Layer 17 of a small transformer language model trained on English Wikipedia (20 layers, counted from 0, width 128).
A neuron's activation on a vector x is SiLU(gate . x) times (in . x), where the dot is the dot product.
The model reads these tokens: "." " He" " work" "ed" " at" " the" " T" "eat" "ro" " Mart" "í" "," " where" " m" "us" "ical"

The vector x that enters this layer's MLP at each token. A number n stands for (n - 500) times 0.028.
0 ".": 444,402,407,464,479,482,576,470,562,516,520,431,541,481,609,463,540,489,508,558,486,501,521,575,502,449,557,402,545,494,509,486,465,423,481,541,506,470,586,521,411,467,540,460,502,482,370,525,514,407,474,481,461,502,564,562,514,462,533,400,554,470,517,412,369,512,583,350,440,440,566,509,505,404,438,644,524,416,464,431,517,528,563,522,561,635,532,511,606,510,512,547,521,521,607,475,530,434,502,538,548,474,634,480,392,493,575,445,347,438,541,957,539,486,274,422,627,482,480,521,505,524,437,441,507,635,501,436
1 " He": 498,368,443,524,456,382,662,610,450,562,575,387,493,435,460,460,507,450,433,513,401,561,530,513,471,511,606,476,567,516,477,447,416,516,423,654,437,401,467,432,394,594,510,446,573,511,444,492,516,493,535,441,492,530,566,508,471,446,522,509,518,586,458,554,427,391,513,462,574,542,460,452,516,604,464,363,476,475,248,413,461,469,593,397,466,453,401,498,520,527,572,475,537,481,602,658,468,546,391,479,487,557,548,481,516,492,587,462,418,591,638,651,404,553,526,393,617,600,534,441,714,472,595,377,552,567,437,576
2 " work": 506,470,452,386,394,481,543,501,478,578,556,498,599,520,485,555,438,585,410,592,508,387,476,456,461,418,471,522,573,475,441,440,469,571,523,546,393,380,549,501,532,538,656,544,515,575,537,459,441,498,586,489,345,493,574,418,474,442,581,461,539,437,503,465,530,460,514,493,592,524,545,481,596,521,397,512,598,436,516,478,665,524,544,421,557,588,362,554,521,551,395,513,467,447,556,561,439,669,525,530,519,557,383,481,521,424,518,309,442,472,629,554,412,542,404,466,564,472,523,431,453,499,522,506,455,577,548,635
3 "ed": 519,474,465,412,485,526,604,458,448,526,514,448,530,464,547,610,471,617,383,586,420,576,457,649,534,401,489,546,527,399,417,370,402,651,578,573,434,399,477,465,533,505,565,469,512,443,405,474,321,485,519,461,409,487,511,380,489,531,545,393,497,551,527,575,603,557,608,590,576,526,551,455,581,505,512,561,548,417,448,419,717,594,617,517,551,597,359,560,469,557,454,532,381,489,552,575,484,635,530,587,454,563,482,505,553,398,552,482,388,484,675,578,381,570,494,439,471,527,605,479,599,397,443,493,480,563,461,524
4 " at": 510,493,527,485,827,502,508,500,492,588,573,513,516,499,427,554,431,561,475,467,521,624,414,656,449,629,498,447,514,484,467,453,590,513,598,499,450,458,502,461,448,386,561,446,408,437,295,539,429,529,522,501,374,568,556,442,562,689,597,404,458,376,516,468,481,542,593,587,525,370,621,549,432,570,418,692,532,404,22,515,685,537,608,644,501,527,529,445,553,466,538,613,468,578,551,555,436,734,544,565,429,466,430,483,579,555,557,548,293,457,576,737,183,541,451,540,548,406,517,594,596,463,510,439,475,393,529,479
5 " the": 361,388,484,515,761,467,550,560,484,586,624,477,539,466,549,330,511,531,521,468,412,491,433,557,450,635,457,487,472,470,330,490,470,515,587,540,535,494,496,468,531,503,525,429,492,439,239,457,394,463,489,561,446,509,597,455,566,525,590,456,474,410,462,525,449,518,558,491,495,456,556,501,556,485,413,649,464,468,250,532,601,509,524,507,514,621,467,433,557,400,620,458,487,481,517,549,562,564,494,463,413,438,450,400,524,474,578,517,394,599,604,498,465,549,385,574,495,506,451,488,549,567,455,336,423,438,522,468
6 " T": 486,477,458,484,563,584,516,601,483,516,543,491,510,531,601,435,456,524,488,496,480,447,471,342,507,539,405,531,474,441,459,505,605,191,476,440,549,516,492,551,425,554,495,464,512,520,506,413,455,498,544,555,541,503,590,465,402,355,524,453,502,417,511,525,539,481,525,482,419,463,458,497,506,493,464,578,503,506,488,490,483,582,553,520,558,439,490,330,573,431,581,504,512,481,512,535,464,505,400,506,503,389,516,528,553,542,540,474,521,554,509,416,319,520,473,597,366,516,425,549,504,490,426,394,451,452,454,497
7 "eat": 462,554,462,546,536,606,552,401,437,500,564,485,542,442,530,502,454,397,484,566,543,469,481,410,371,409,486,593,522,434,441,503,498,452,475,464,562,442,488,508,463,525,532,445,532,432,433,445,387,437,496,502,508,595,678,460,460,422,622,613,523,471,493,470,531,538,475,526,419,513,538,477,498,381,469,507,550,560,505,452,511,460,677,503,618,509,557,452,535,480,471,527,522,478,475,495,419,486,401,433,525,460,421,551,470,514,579,538,508,501,532,554,400,563,502,642,501,430,492,526,448,500,479,465,498,411,463,528
8 "ro": 420,533,517,534,570,591,475,382,497,549,567,544,542,398,597,415,485,539,521,556,387,505,562,341,444,437,485,659,391,484,473,529,439,411,570,423,585,513,483,542,485,457,507,520,490,447,392,499,508,478,498,505,447,471,659,336,535,459,478,551,495,559,479,490,500,529,593,501,495,410,479,482,459,523,449,510,524,492,233,434,535,453,529,427,510,409,560,357,495,444,429,432,608,483,445,447,469,547,510,548,549,477,563,431,570,438,478,355,554,524,547,595,414,574,409,467,461,442,422,493,475,523,492,425,567,566,542,445
9 " Mart": 499,424,459,432,438,587,350,290,526,532,519,621,399,502,477,562,480,503,563,531,416,506,487,386,477,497,521,564,563,433,391,424,479,357,382,500,554,471,504,506,369,511,475,387,432,558,517,460,445,489,464,524,504,506,557,438,384,408,502,427,531,431,475,466,514,472,489,515,504,406,541,427,472,511,398,511,443,520,416,435,565,504,569,476,527,447,430,525,595,521,501,440,544,501,565,377,460,436,500,534,542,508,414,481,519,506,505,511,616,464,587,616,460,482,589,470,462,420,459,482,532,479,445,458,468,522,532,592
10 "í": 485,524,573,536,484,521,473,249,465,480,637,523,413,378,548,488,527,483,627,406,456,539,537,428,582,481,554,508,567,430,480,486,449,423,510,537,531,362,518,487,447,511,478,498,454,463,443,464,528,493,439,530,445,438,536,407,553,451,529,586,478,496,385,577,570,678,528,515,495,404,488,435,455,492,406,589,476,478,315,469,510,443,507,472,526,449,486,458,494,598,450,452,462,439,480,455,478,454,451,421,494,424,481,570,409,434,360,406,492,576,495,422,393,471,391,478,480,489,480,364,547,523,454,462,459,372,571,519
11 ",": 532,429,503,543,544,520,535,451,468,536,531,527,574,474,486,564,526,459,498,544,458,504,525,486,407,516,396,507,519,480,437,493,444,446,526,532,513,470,455,448,479,485,608,501,460,402,207,502,451,470,448,478,464,523,389,408,477,539,493,491,476,461,441,574,519,584,515,577,668,505,396,495,499,485,428,466,530,529,427,550,526,546,444,469,464,335,472,403,456,437,668,519,454,456,619,482,529,611,529,599,449,381,589,456,590,454,464,481,429,563,581,789,401,497,435,445,553,534,475,592,585,622,366,441,493,410,496,525
12 " where": 498,509,515,540,606,498,725,423,510,468,533,498,610,454,365,451,497,538,538,485,627,553,460,677,433,427,475,429,584,588,525,516,481,397,458,591,529,445,526,446,515,611,632,423,575,576,394,505,461,588,426,560,419,323,489,492,346,566,582,499,475,449,520,451,412,537,528,503,478,426,511,478,488,431,473,540,479,500,428,406,573,552,541,393,562,456,361,402,509,536,633,417,481,508,516,597,482,487,426,626,558,460,562,386,501,574,600,403,375,378,473,759,496,523,376,551,486,546,601,551,732,450,453,493,570,444,476,630
13 " m": 460,479,579,327,538,470,557,495,553,559,470,490,552,390,482,578,472,456,495,544,467,536,539,229,534,604,493,499,500,650,457,479,473,398,411,522,512,511,496,508,462,559,530,389,559,564,553,544,499,547,581,473,465,519,654,449,399,405,524,368,479,432,562,469,348,527,559,489,433,423,429,507,550,708,437,662,451,597,637,574,499,588,422,567,565,535,470,491,515,525,573,601,461,575,498,632,460,568,547,527,427,444,553,467,584,556,440,499,487,516,595,454,497,473,465,480,562,587,547,472,575,589,478,359,521,517,525,525
14 "us": 396,446,380,359,516,530,506,429,457,453,550,565,568,378,448,577,550,487,527,578,480,434,510,392,401,549,485,522,560,461,555,483,402,476,516,520,471,332,486,493,482,635,632,480,514,470,601,501,490,642,592,487,573,604,561,457,418,515,512,547,536,522,544,552,489,501,425,444,512,395,585,489,510,416,423,682,526,433,521,480,566,519,475,408,426,615,477,580,489,489,416,509,494,513,558,570,462,482,469,529,581,263,501,499,532,443,459,587,513,399,481,682,534,456,413,587,419,430,463,438,628,532,468,422,493,391,506,558
15 "ical": 423,382,588,383,601,510,508,456,558,520,589,409,548,431,401,524,541,548,392,553,420,475,524,499,526,511,431,468,517,562,532,466,317,606,439,468,416,468,447,498,461,522,515,429,496,584,328,559,449,610,511,374,360,556,509,375,323,543,622,518,436,529,444,492,416,469,568,424,428,544,534,447,500,549,456,480,536,512,404,438,496,501,520,527,500,550,473,548,549,459,418,548,520,488,603,577,485,657,681,576,382,411,500,516,497,375,612,557,540,589,498,515,456,611,349,542,487,477,671,363,490,538,516,420,514,512,448,569

Each question shows the input weights of one neuron of the MLP. A number n stands for (n - 500) times 0.0014.

n312 gate: 623,380,497,513,542,328,405,436,456,436,592,472,355,586,515,591,310,392,497,572,555,404,766,539,542,488,613,549,479,431,426,474,476,463,477,562,446,524,476,414,512,398,398,550,434,494,525,545,455,593,262,639,296,627,569,562,417,699,453,512,561,410,430,442,494,698,500,639,415,609,363,717,551,675,527,482,629,560,447,481,663,369,716,460,524,310,691,450,406,388,569,527,438,591,613,478,512,525,443,615,632,582,594,559,471,320,500,494,664,440,680,287,565,430,478,372,472,588,645,454,602,506,746,670,487,529,454,412
n312 in: 347,340,542,699,487,468,438,528,461,650,626,374,506,582,491,626,474,338,437,585,634,461,400,401,433,435,484,506,455,555,586,619,432,628,344,561,525,428,550,529,607,567,462,549,536,520,488,510,664,700,403,481,530,553,353,754,472,510,436,420,647,394,690,477,460,616,636,454,557,463,725,656,375,387,362,584,552,543,463,533,487,352,500,290,579,531,733,738,396,588,662,538,457,490,300,715,356,490,596,577,621,528,476,335,444,456,560,649,434,530,455,715,648,680,483,591,576,693,593,506,503,424,394,500,395,497,386,462
It fires most on token 1 " He"

n311 gate: 531,439,358,642,530,372,562,518,551,534,584,369,579,532,421,509,418,756,593,403,377,382,538,424,539,629,561,572,346,528,524,661,637,361,474,400,551,509,446,531,683,679,511,500,456,497,514,596,380,449,519,549,497,503,530,565,403,649,528,542,407,612,358,657,323,599,519,566,494,641,379,494,539,518,696,383,374,494,538,639,628,500,424,519,308,509,578,615,273,645,688,434,491,500,555,393,470,366,404,453,443,660,652,491,540,283,221,617,497,449,525,563,443,447,573,541,552,549,513,540,525,264,538,719,598,459,439,612
n311 in: 529,427,487,394,466,623,595,434,310,570,509,226,522,487,437,688,421,438,506,422,517,684,487,422,291,444,503,459,688,539,503,557,534,446,488,452,383,419,358,449,412,385,388,555,304,461,349,510,403,423,673,650,302,615,628,571,460,556,519,457,320,539,448,337,330,507,646,493,560,400,520,493,360,519,593,621,467,474,508,441,620,542,428,474,686,363,646,490,601,425,549,528,203,532,348,321,525,401,618,512,471,506,547,406,595,557,464,468,695,639,680,533,441,555,266,571,608,673,473,418,510,474,576,385,703,480,607,657
On which three tokens does it fire most, strongest first? 11 ",", 1 " He", 12 " where"

n88 gate: 482,480,488,414,351,485,511,459,521,663,285,572,254,485,585,376,748,424,508,470,466,425,401,400,497,448,340,564,545,367,500,425,767,531,562,443,327,582,465,503,438,420,429,367,381,662,676,379,584,544,488,536,531,610,450,503,586,543,485,655,428,479,543,488,624,592,349,351,462,475,482,574,558,480,510,674,467,543,544,332,621,534,294,515,377,410,535,473,333,602,697,599,386,542,512,488,517,531,433,637,646,313,362,497,503,515,424,568,406,563,476,503,609,452,594,560,649,597,370,559,555,522,543,509,342,659,453,559
n88 in: 494,550,541,490,684,363,515,543,545,484,600,434,599,642,488,500,593,555,668,322,349,627,451,511,434,381,385,686,566,433,464,509,630,404,615,519,467,718,348,531,361,437,506,611,426,307,611,464,651,631,660,397,519,632,540,617,611,481,456,298,278,361,577,516,484,425,549,516,278,294,558,503,353,482,419,570,379,381,464,381,392,553,404,541,454,549,509,569,446,610,446,436,539,554,463,462,485,494,482,407,506,605,740,598,384,419,577,699,485,546,576,481,464,306,610,573,484,614,464,640,283,666,331,494,503,394,636,592
On which two tokens does it fire most, strongest first? 6 " T", 2 " work"

n119 gate: 467,549,393,523,673,336,394,650,425,667,546,319,620,497,560,460,547,503,569,689,490,432,320,425,567,438,585,579,467,540,635,429,424,492,449,328,306,479,400,427,617,390,621,590,460,419,663,529,526,386,392,619,478,575,488,696,547,428,276,386,513,558,553,513,256,509,443,637,494,414,642,503,494,512,510,719,562,569,493,594,413,676,464,540,527,548,485,586,512,455,726,661,483,435,606,320,485,688,491,354,565,593,574,543,333,446,423,673,527,334,555,521,585,430,519,383,406,443,402,446,484,589,636,518,548,340,533,497
n119 in: 571,451,571,559,586,398,450,773,480,471,476,477,634,487,420,352,477,465,442,394,666,648,429,515,452,304,561,503,461,474,337,500,744,461,582,464,459,529,758,536,452,633,512,312,540,553,527,382,306,510,686,519,477,553,503,448,593,493,408,488,348,546,656,686,375,557,682,543,404,331,550,416,503,535,693,579,457,603,481,227,520,648,455,503,442,259,468,487,632,322,684,525,447,549,481,375,421,513,412,425,510,548,203,654,611,445,399,426,615,356,464,517,453,540,632,628,610,590,338,641,591,426,645,377,355,463,410,557
On which token does it fire most, and how strongly? 4 " at", at about 14

n79 gate: 289,374,569,635,599,433,427,394,584,497,420,596,531,552,484,551,435,398,661,420,530,423,497,557,596,595,516,480,563,269,786,479,512,551,639,701,659,478,567,481,550,270,654,500,455,458,460,474,493,576,477,503,418,666,614,490,585,575,490,287,530,471,587,467,543,448,539,523,447,359,278,588,488,509,595,595,497,516,534,552,481,704,572,532,419,463,466,630,484,330,462,522,485,382,600,474,574,523,491,367,458,410,523,490,307,450,423,560,578,576,160,500,512,584,303,701,487,653,411,494,236,500,258,595,493,536,621,593
n79 in: 728,375,581,427,516,565,634,605,447,442,415,633,551,480,842,458,510,478,394,208,406,673,527,632,334,421,465,572,500,523,438,368,360,357,542,510,360,576,338,526,417,513,435,638,507,232,471,685,389,443,537,355,407,520,383,318,485,556,451,298,631,663,566,453,530,590,386,638,592,446,503,527,506,462,378,444,625,569,363,606,484,561,583,721,506,500,459,494,434,544,441,497,599,542,433,310,509,553,447,540,605,582,537,516,566,452,624,603,519,425,448,363,491,617,573,578,423,605,524,487,350,673,403,378,688,603,478,297
It fires most on token 4 " at"

n234 gate: 560,432,440,683,633,494,512,539,399,339,480,536,435,389,668,555,503,362,503,610,601,600,528,353,592,415,241,570,542,570,329,494,454,636,452,500,349,629,421,593,494,587,436,506,515,531,530,581,462,569,513,590,574,753,506,455,560,731,458,480,669,615,531,653,513,637,379,506,447,622,519,366,790,459,630,532,512,521,468,574,643,585,512,685,524,494,456,693,417,553,451,612,764,503,402,454,559,339,561,509,555,600,579,609,447,542,387,321,479,522,536,595,575,600,565,524,482,340,456,539,550,530,568,430,532,596,346,494
n234 in: 378,360,604,227,411,608,645,497,445,553,362,535,636,374,497,363,442,616,704,446,352,570,728,474,427,426,644,488,491,369,515,283,630,556,367,383,445,251,610,553,398,447,410,328,439,448,474,441,444,667,477,403,497,510,555,513,749,374,443,539,513,386,510,520,546,406,412,400,345,592,425,611,580,574,547,576,631,516,569,629,554,360,546,551,658,687,567,279,500,509,554,528,494,576,578,462,647,523,469,623,593,543,596,579,410,298,571,597,565,453,370,535,661,440,597,411,459,450,474,537,571,506,520,430,430,406,664,627
On which three tokens does it fire most, strongest first? 14 "us", 7 "eat", 3 "ed"

n105 gate: 434,575,538,398,475,365,427,416,626,727,500,436,662,487,615,497,545,654,452,790,566,420,635,460,513,626,588,576,632,635,436,420,381,530,500,362,469,519,497,472,528,547,494,561,694,575,468,490,381,625,474,364,595,461,435,592,612,542,471,534,589,583,461,371,335,471,398,451,516,526,539,569,497,662,503,500,474,484,474,572,596,707,491,228,409,534,697,388,558,385,484,506,488,445,371,558,605,637,571,379,552,705,357,385,482,472,485,607,516,453,494,700,576,618,766,414,225,637,586,381,376,405,513,537,382,660,425,662
n105 in: 377,328,322,340,360,539,422,586,414,561,600,520,344,597,436,333,350,399,439,731,310,572,396,391,364,396,413,470,536,477,640,337,562,456,421,638,694,487,604,410,449,523,396,760,550,410,685,389,459,486,368,730,577,357,475,445,481,433,601,494,253,578,460,642,537,654,628,417,529,561,406,480,494,525,490,557,381,553,553,640,467,546,414,526,682,627,569,516,748,570,576,551,525,438,400,638,399,580,437,447,364,532,354,490,467,657,357,413,385,629,555,365,391,398,541,638,510,388,595,551,617,361,520,421,517,653,522,570
On which three tokens does it fire most, strongest first? 2 " work", 13 " m", 1 " He"

n75 gate: 536,497,273,764,595,385,313,580,463,510,546,526,471,517,455,349,540,509,405,526,432,503,530,506,288,576,513,461,400,520,331,400,662,528,409,539,406,519,585,484,465,578,458,408,586,620,565,321,439,699,581,646,463,600,510,546,587,623,333,506,351,569,463,557,335,443,419,331,704,547,523,604,371,503,720,424,454,304,481,400,566,561,545,346,362,500,544,693,493,532,704,424,491,342,490,586,560,473,320,354,523,560,606,457,596,590,463,561,736,626,569,503,782,488,641,484,464,401,483,497,390,414,648,651,455,223,676,494
n75 in: 320,639,393,217,379,832,500,493,681,650,531,476,369,658,402,771,517,542,550,629,626,321,556,418,486,562,281,633,473,449,574,724,426,548,503,571,658,549,623,394,381,550,383,517,541,455,618,559,483,486,514,343,510,373,614,701,490,624,561,487,510,487,651,702,490,559,528,708,382,385,400,625,484,444,475,438,384,343,577,315,622,386,553,473,441,542,607,453,360,510,520,405,637,388,546,500,621,428,623,574,565,428,647,348,546,417,381,483,451,417,651,560,494,621,530,791,550,576,437,507,579,482,486,367,489,459,316,454
It fires most on token 14 "us"

n331 gate: 585,632,535,537,478,361,430,491,367,582,414,667,512,582,531,497,373,429,617,490,620,484,513,526,373,330,478,644,560,419,586,417,479,481,440,484,371,590,380,424,566,376,450,597,325,500,549,477,537,510,689,671,415,667,609,637,670,409,423,662,328,631,562,718,391,523,556,640,422,735,539,572,438,625,524,583,218,412,490,480,297,464,422,401,368,398,596,637,490,456,552,550,409,394,478,597,360,539,423,457,571,260,470,593,432,447,530,538,534,400,350,565,610,370,712,558,642,616,563,553,320,393,316,454,577,448,522,359
n331 in: 621,516,328,590,603,449,503,403,358,386,465,688,530,601,440,343,427,642,538,541,571,609,311,583,688,638,550,328,571,558,562,661,532,526,364,534,379,431,500,607,543,686,310,438,379,639,610,511,486,391,437,473,444,660,431,527,529,382,320,536,303,602,445,567,507,263,549,728,580,507,434,546,674,414,584,480,383,410,467,594,527,417,477,483,403,487,431,299,421,401,253,335,442,414,393,476,404,441,385,513,617,656,582,363,553,650,135,651,686,475,415,474,438,690,372,438,412,503,528,453,521,546,528,507,385,660,730,523
It fires most on token 11 ","

n290 gate: 442,476,503,641,387,487,454,595,638,344,482,536,563,797,604,422,622,456,515,657,638,406,427,555,655,419,465,568,733,520,460,536,528,470,413,487,382,513,444,296,386,631,574,549,457,648,587,356,258,513,520,484,321,599,472,606,472,543,536,472,493,720,431,440,443,490,620,461,544,537,447,330,466,443,670,500,520,211,497,493,607,275,301,400,361,462,438,442,399,421,490,742,518,461,462,281,437,490,410,377,592,664,470,383,506,398,648,637,427,580,458,511,546,341,541,552,526,494,370,379,228,430,517,422,418,365,427,617
n290 in: 459,345,483,613,299,573,395,628,612,463,452,524,698,440,436,431,679,553,542,493,614,393,401,284,601,510,436,747,446,594,431,557,385,564,471,397,375,517,593,415,412,606,390,455,455,717,729,379,539,411,550,445,331,419,416,658,412,542,339,575,635,352,371,500,525,535,334,493,470,688,514,440,487,450,515,808,695,448,561,546,531,432,520,497,453,607,467,469,469,467,448,704,484,293,290,448,690,321,334,497,350,644,668,335,601,419,327,378,423,478,311,424,467,425,426,414,446,493,514,514,334,506,645,427,612,574,423,735
It fires most on token 2 " work"

n342 gate: 506,429,422,573,503,317,587,577,475,670,351,560,604,497,469,437,315,448,600,557,601,434,506,638,588,455,454,589,494,560,422,535,506,447,447,283,617,655,352,534,626,466,626,462,678,564,593,409,249,506,675,506,548,567,552,394,464,516,287,455,542,660,490,403,626,612,693,611,396,516,590,548,612,592,617,696,405,468,564,669,733,379,374,497,525,457,527,635,500,476,399,530,643,387,444,446,272,436,464,494,652,640,458,666,630,500,515,386,335,405,450,534,386,417,601,569,522,472,471,482,214,412,497,557,431,490,442,436
n342 in: 529,439,429,414,569,653,639,728,470,513,539,474,368,556,591,633,497,469,591,399,359,387,540,596,470,569,373,580,644,278,593,365,457,670,485,665,311,509,512,653,646,452,550,464,451,493,453,490,604,741,356,388,377,398,704,442,469,292,368,235,420,413,312,403,490,487,277,487,481,580,470,397,575,576,424,431,546,480,592,503,435,594,279,568,418,494,419,381,536,594,513,506,749,487,452,604,560,437,388,399,621,484,598,445,405,354,554,337,478,506,594,478,602,607,462,351,372,535,420,627,401,406,523,400,575,361,649,465
It fires most on token 2 " work"

n339 gate: 484,597,490,769,626,461,537,567,434,618,503,636,481,500,424,702,417,516,391,438,369,578,340,538,459,544,739,437,407,670,423,665,645,511,597,461,559,535,379,570,573,519,414,461,520,374,736,610,392,577,309,622,337,540,569,578,648,781,555,481,607,591,645,503,634,563,587,438,456,510,610,717,553,579,531,431,539,635,521,302,370,564,627,396,481,654,528,471,470,396,604,497,635,598,589,752,632,520,453,485,743,380,476,545,622,341,512,609,560,458,435,508,469,393,715,458,449,529,617,653,414,550,630,525,517,447,535,547
n339 in: 398,544,543,543,461,476,621,556,442,421,516,436,321,306,428,688,429,474,544,668,555,590,651,692,706,374,704,577,724,483,459,389,548,480,432,329,433,698,596,648,369,464,482,513,375,275,575,507,649,559,355,417,544,456,364,323,560,435,684,357,486,406,500,359,538,486,552,442,611,462,647,476,322,237,446,474,385,758,435,568,419,591,627,262,477,600,638,337,456,325,325,419,605,550,513,470,584,476,497,554,530,370,479,430,346,470,575,457,523,371,517,348,430,538,509,487,553,376,296,516,514,506,486,391,532,398,706,539
It fires most on token 4 " at"

n291 gate: 633,500,549,604,607,463,550,503,640,485,395,469,563,550,443,457,297,429,552,546,370,408,304,663,554,556,443,554,558,707,573,562,541,464,523,543,438,452,506,406,533,406,506,756,435,591,525,465,561,490,440,506,629,584,417,265,619,491,534,333,522,650,656,221,468,531,573,528,515,589,560,465,615,512,474,370,336,522,689,453,420,425,608,528,560,438,559,723,444,515,460,464,660,555,343,386,512,425,751,311,547,431,328,528,537,506,366,482,306,573,580,604,620,436,478,614,394,557,513,434,450,544,506,571,316,356,452,419
n291 in: 609,512,635,600,415,409,568,456,582,599,512,714,424,229,513,415,358,450,521,578,480,539,637,541,710,528,647,536,452,546,549,407,432,341,395,364,587,600,410,414,614,401,500,405,467,381,552,340,490,544,356,654,662,279,324,571,393,375,277,577,433,581,398,510,416,553,480,575,554,423,314,543,497,610,555,541,346,461,558,441,526,394,522,322,408,716,615,503,438,425,419,569,512,646,443,487,375,411,391,478,487,500,389,734,327,529,464,695,418,420,555,615,497,693,651,328,487,649,540,634,483,477,563,584,442,394,300,595
On which two tokens does it fire most, strongest first? 2 " work", 15 "ical"

n277 gate: 601,419,334,586,488,618,488,576,447,494,333,556,615,516,645,382,481,614,483,413,359,453,589,461,432,404,454,537,543,313,589,540,630,503,402,348,268,506,622,604,570,586,460,406,494,513,572,487,561,436,564,546,452,317,368,426,668,535,404,595,465,550,601,548,378,598,424,688,579,625,478,672,641,572,424,342,566,343,548,576,569,386,321,547,600,422,521,577,444,584,659,274,582,659,463,181,554,516,425,465,682,397,465,553,469,308,399,558,437,537,450,602,544,412,494,497,276,500,433,418,452,626,465,595,425,509,600,603
n277 in: 491,525,542,535,640,370,506,488,360,426,377,464,506,417,529,651,527,552,441,612,578,377,380,538,478,543,562,530,435,563,517,567,294,533,447,485,546,360,480,364,535,417,440,503,503,476,325,537,350,410,392,476,626,610,404,428,361,448,221,297,506,539,521,500,407,454,472,485,239,509,328,639,462,261,606,575,524,463,400,518,584,590,658,284,565,462,595,611,467,427,585,471,642,542,444,573,500,509,523,625,479,620,497,677,310,562,528,592,415,503,551,523,494,738,554,669,515,638,435,488,374,389,478,512,494,472,424,670
It fires most on token 11 ","

n296 gate: 343,520,402,490,643,470,646,535,271,621,480,452,515,558,506,337,414,480,492,385,537,623,491,484,657,570,420,390,574,557,383,572,566,680,430,530,373,421,506,396,562,619,547,509,479,460,397,426,721,543,367,717,491,613,293,482,355,561,425,469,624,503,396,546,277,398,411,558,632,748,374,543,451,629,574,604,509,442,527,304,485,610,591,503,521,494,445,476,382,477,515,561,437,461,364,521,468,396,459,383,509,544,687,413,503,597,464,589,523,437,494,515,509,443,570,560,645,635,798,538,632,443,503,569,557,601,594,664
n296 in: 712,547,497,587,537,389,425,429,334,351,512,418,393,487,531,421,599,375,553,351,327,582,597,602,365,460,314,567,516,582,617,407,524,473,588,459,551,408,379,652,488,544,305,487,774,484,463,503,588,396,324,469,729,609,488,638,488,436,491,590,402,481,426,523,360,413,600,385,531,409,542,461,676,436,530,454,497,280,510,423,275,538,343,453,401,390,406,403,678,439,449,463,518,658,565,522,509,362,706,524,545,558,562,437,361,590,441,367,644,402,506,593,590,491,636,288,447,488,611,531,645,486,678,588,666,526,389,525
It fires most on token 1 " He"

n406 gate: 344,672,466,567,469,459,455,670,513,631,556,506,395,494,420,557,510,549,512,325,631,509,601,457,592,521,609,398,537,280,717,389,608,463,535,604,294,580,555,453,531,484,535,573,471,136,477,640,398,284,396,487,649,500,534,535,404,577,500,503,418,699,574,409,601,409,545,593,559,634,419,633,540,522,683,430,356,468,374,506,583,461,506,481,522,381,631,585,449,485,583,571,536,640,491,627,411,510,631,365,375,448,408,506,427,407,532,631,358,538,465,388,518,452,588,779,769,599,667,422,633,466,510,619,490,622,562,583
n406 in: 455,632,454,368,452,424,415,593,480,571,399,641,599,433,167,549,607,510,525,526,667,332,510,535,373,452,429,446,769,454,547,564,462,603,509,388,321,382,604,468,632,380,491,513,450,410,532,666,548,432,514,585,483,363,561,687,282,634,536,700,442,434,410,473,534,402,534,596,494,761,456,449,560,526,514,427,218,567,396,386,596,364,558,461,490,624,475,428,676,353,454,360,478,355,484,675,395,356,446,410,430,369,469,457,618,242,687,464,526,464,484,453,478,450,394,487,614,616,514,555,476,648,368,377,469,577,657,375
On which token does it fire most, and how strongly? 1 " He", at about 6.8

n102 gate: 403,444,506,516,596,377,591,488,415,299,239,389,835,564,328,563,439,613,628,560,407,659,522,656,453,552,518,431,405,494,537,561,580,465,564,464,572,430,514,594,480,459,516,717,645,503,505,500,643,447,364,355,521,515,332,428,497,518,434,469,410,697,473,540,515,433,466,758,325,426,540,528,451,558,641,474,533,633,478,378,398,503,535,551,564,454,566,449,533,520,452,546,585,680,571,557,604,714,382,460,452,468,375,587,574,468,623,553,640,393,455,449,617,596,634,464,388,477,420,365,552,516,451,566,547,369,515,587
n102 in: 551,574,467,616,388,191,483,580,503,482,596,460,607,336,497,408,636,465,324,472,459,698,403,358,383,441,587,503,467,335,602,618,625,346,418,460,494,456,655,569,542,515,350,292,700,556,656,425,468,531,660,395,581,553,535,558,428,398,461,561,525,403,522,478,607,506,491,420,536,500,525,500,391,320,448,439,540,482,604,550,451,526,289,372,414,438,509,685,601,535,549,364,647,479,473,466,459,463,676,601,466,453,554,415,506,530,384,491,624,391,473,479,384,555,614,390,533,595,274,458,724,582,656,480,369,491,527,423
On which token does it fire most, and how strongly? 3 "ed", at about 1.6

n323 gate: 357,594,659,433,550,564,370,530,512,563,416,573,532,454,441,594,518,296,396,533,412,479,494,587,393,465,444,583,434,555,561,520,601,467,570,597,454,538,584,384,556,473,439,497,641,525,562,575,616,469,341,353,525,460,318,617,489,592,461,391,672,569,402,584,675,469,401,589,535,550,534,727,623,329,584,509,393,485,478,586,536,449,642,524,485,342,439,410,582,365,679,638,543,351,441,637,637,586,471,623,448,612,393,539,400,429,618,637,291,364,645,492,639,423,562,524,676,527,506,334,655,342,683,355,449,580,450,553
n323 in: 343,503,541,557,605,388,524,568,561,716,370,456,618,542,429,401,497,454,583,414,569,710,624,360,480,313,450,418,453,497,500,412,530,492,527,519,421,442,616,478,466,440,491,379,542,688,717,582,365,566,369,487,448,406,574,544,395,367,414,282,536,560,513,359,428,611,539,368,429,369,685,445,567,522,398,454,564,732,531,455,430,530,565,500,540,371,433,617,577,765,730,632,464,462,409,535,343,636,414,545,548,553,457,490,509,628,385,584,593,474,487,369,360,482,600,513,375,472,510,640,484,816,314,674,497,477,463,404
It fires most on token 12 " where"

n367 gate: 521,474,592,490,479,261,518,464,525,500,603,506,497,604,530,404,368,452,538,488,462,345,548,436,545,593,664,699,534,531,680,546,420,429,537,481,373,548,482,491,497,675,382,628,572,358,392,420,661,513,417,540,418,462,545,642,433,576,432,205,538,577,509,360,554,228,481,431,406,564,424,532,631,545,563,387,391,497,497,594,453,456,473,553,370,557,411,414,463,278,540,635,468,578,244,556,512,645,485,568,456,277,580,506,557,542,321,390,467,503,515,435,476,509,434,373,604,349,781,627,421,436,405,634,588,550,379,639
n367 in: 617,398,516,367,406,693,381,450,536,630,607,715,553,350,463,661,794,503,380,432,397,426,800,514,306,661,506,423,623,526,424,509,414,671,479,577,583,512,414,307,506,643,497,532,575,369,318,450,590,490,563,617,575,565,463,542,467,604,337,567,351,561,601,417,424,441,497,497,453,540,477,315,553,619,431,358,672,559,581,523,542,554,625,616,371,543,343,449,416,494,432,500,543,420,371,655,478,503,546,454,737,512,473,638,677,513,464,431,656,521,289,516,528,661,454,465,643,475,268,544,510,529,477,426,537,422,362,469
It fires most on token 1 " He"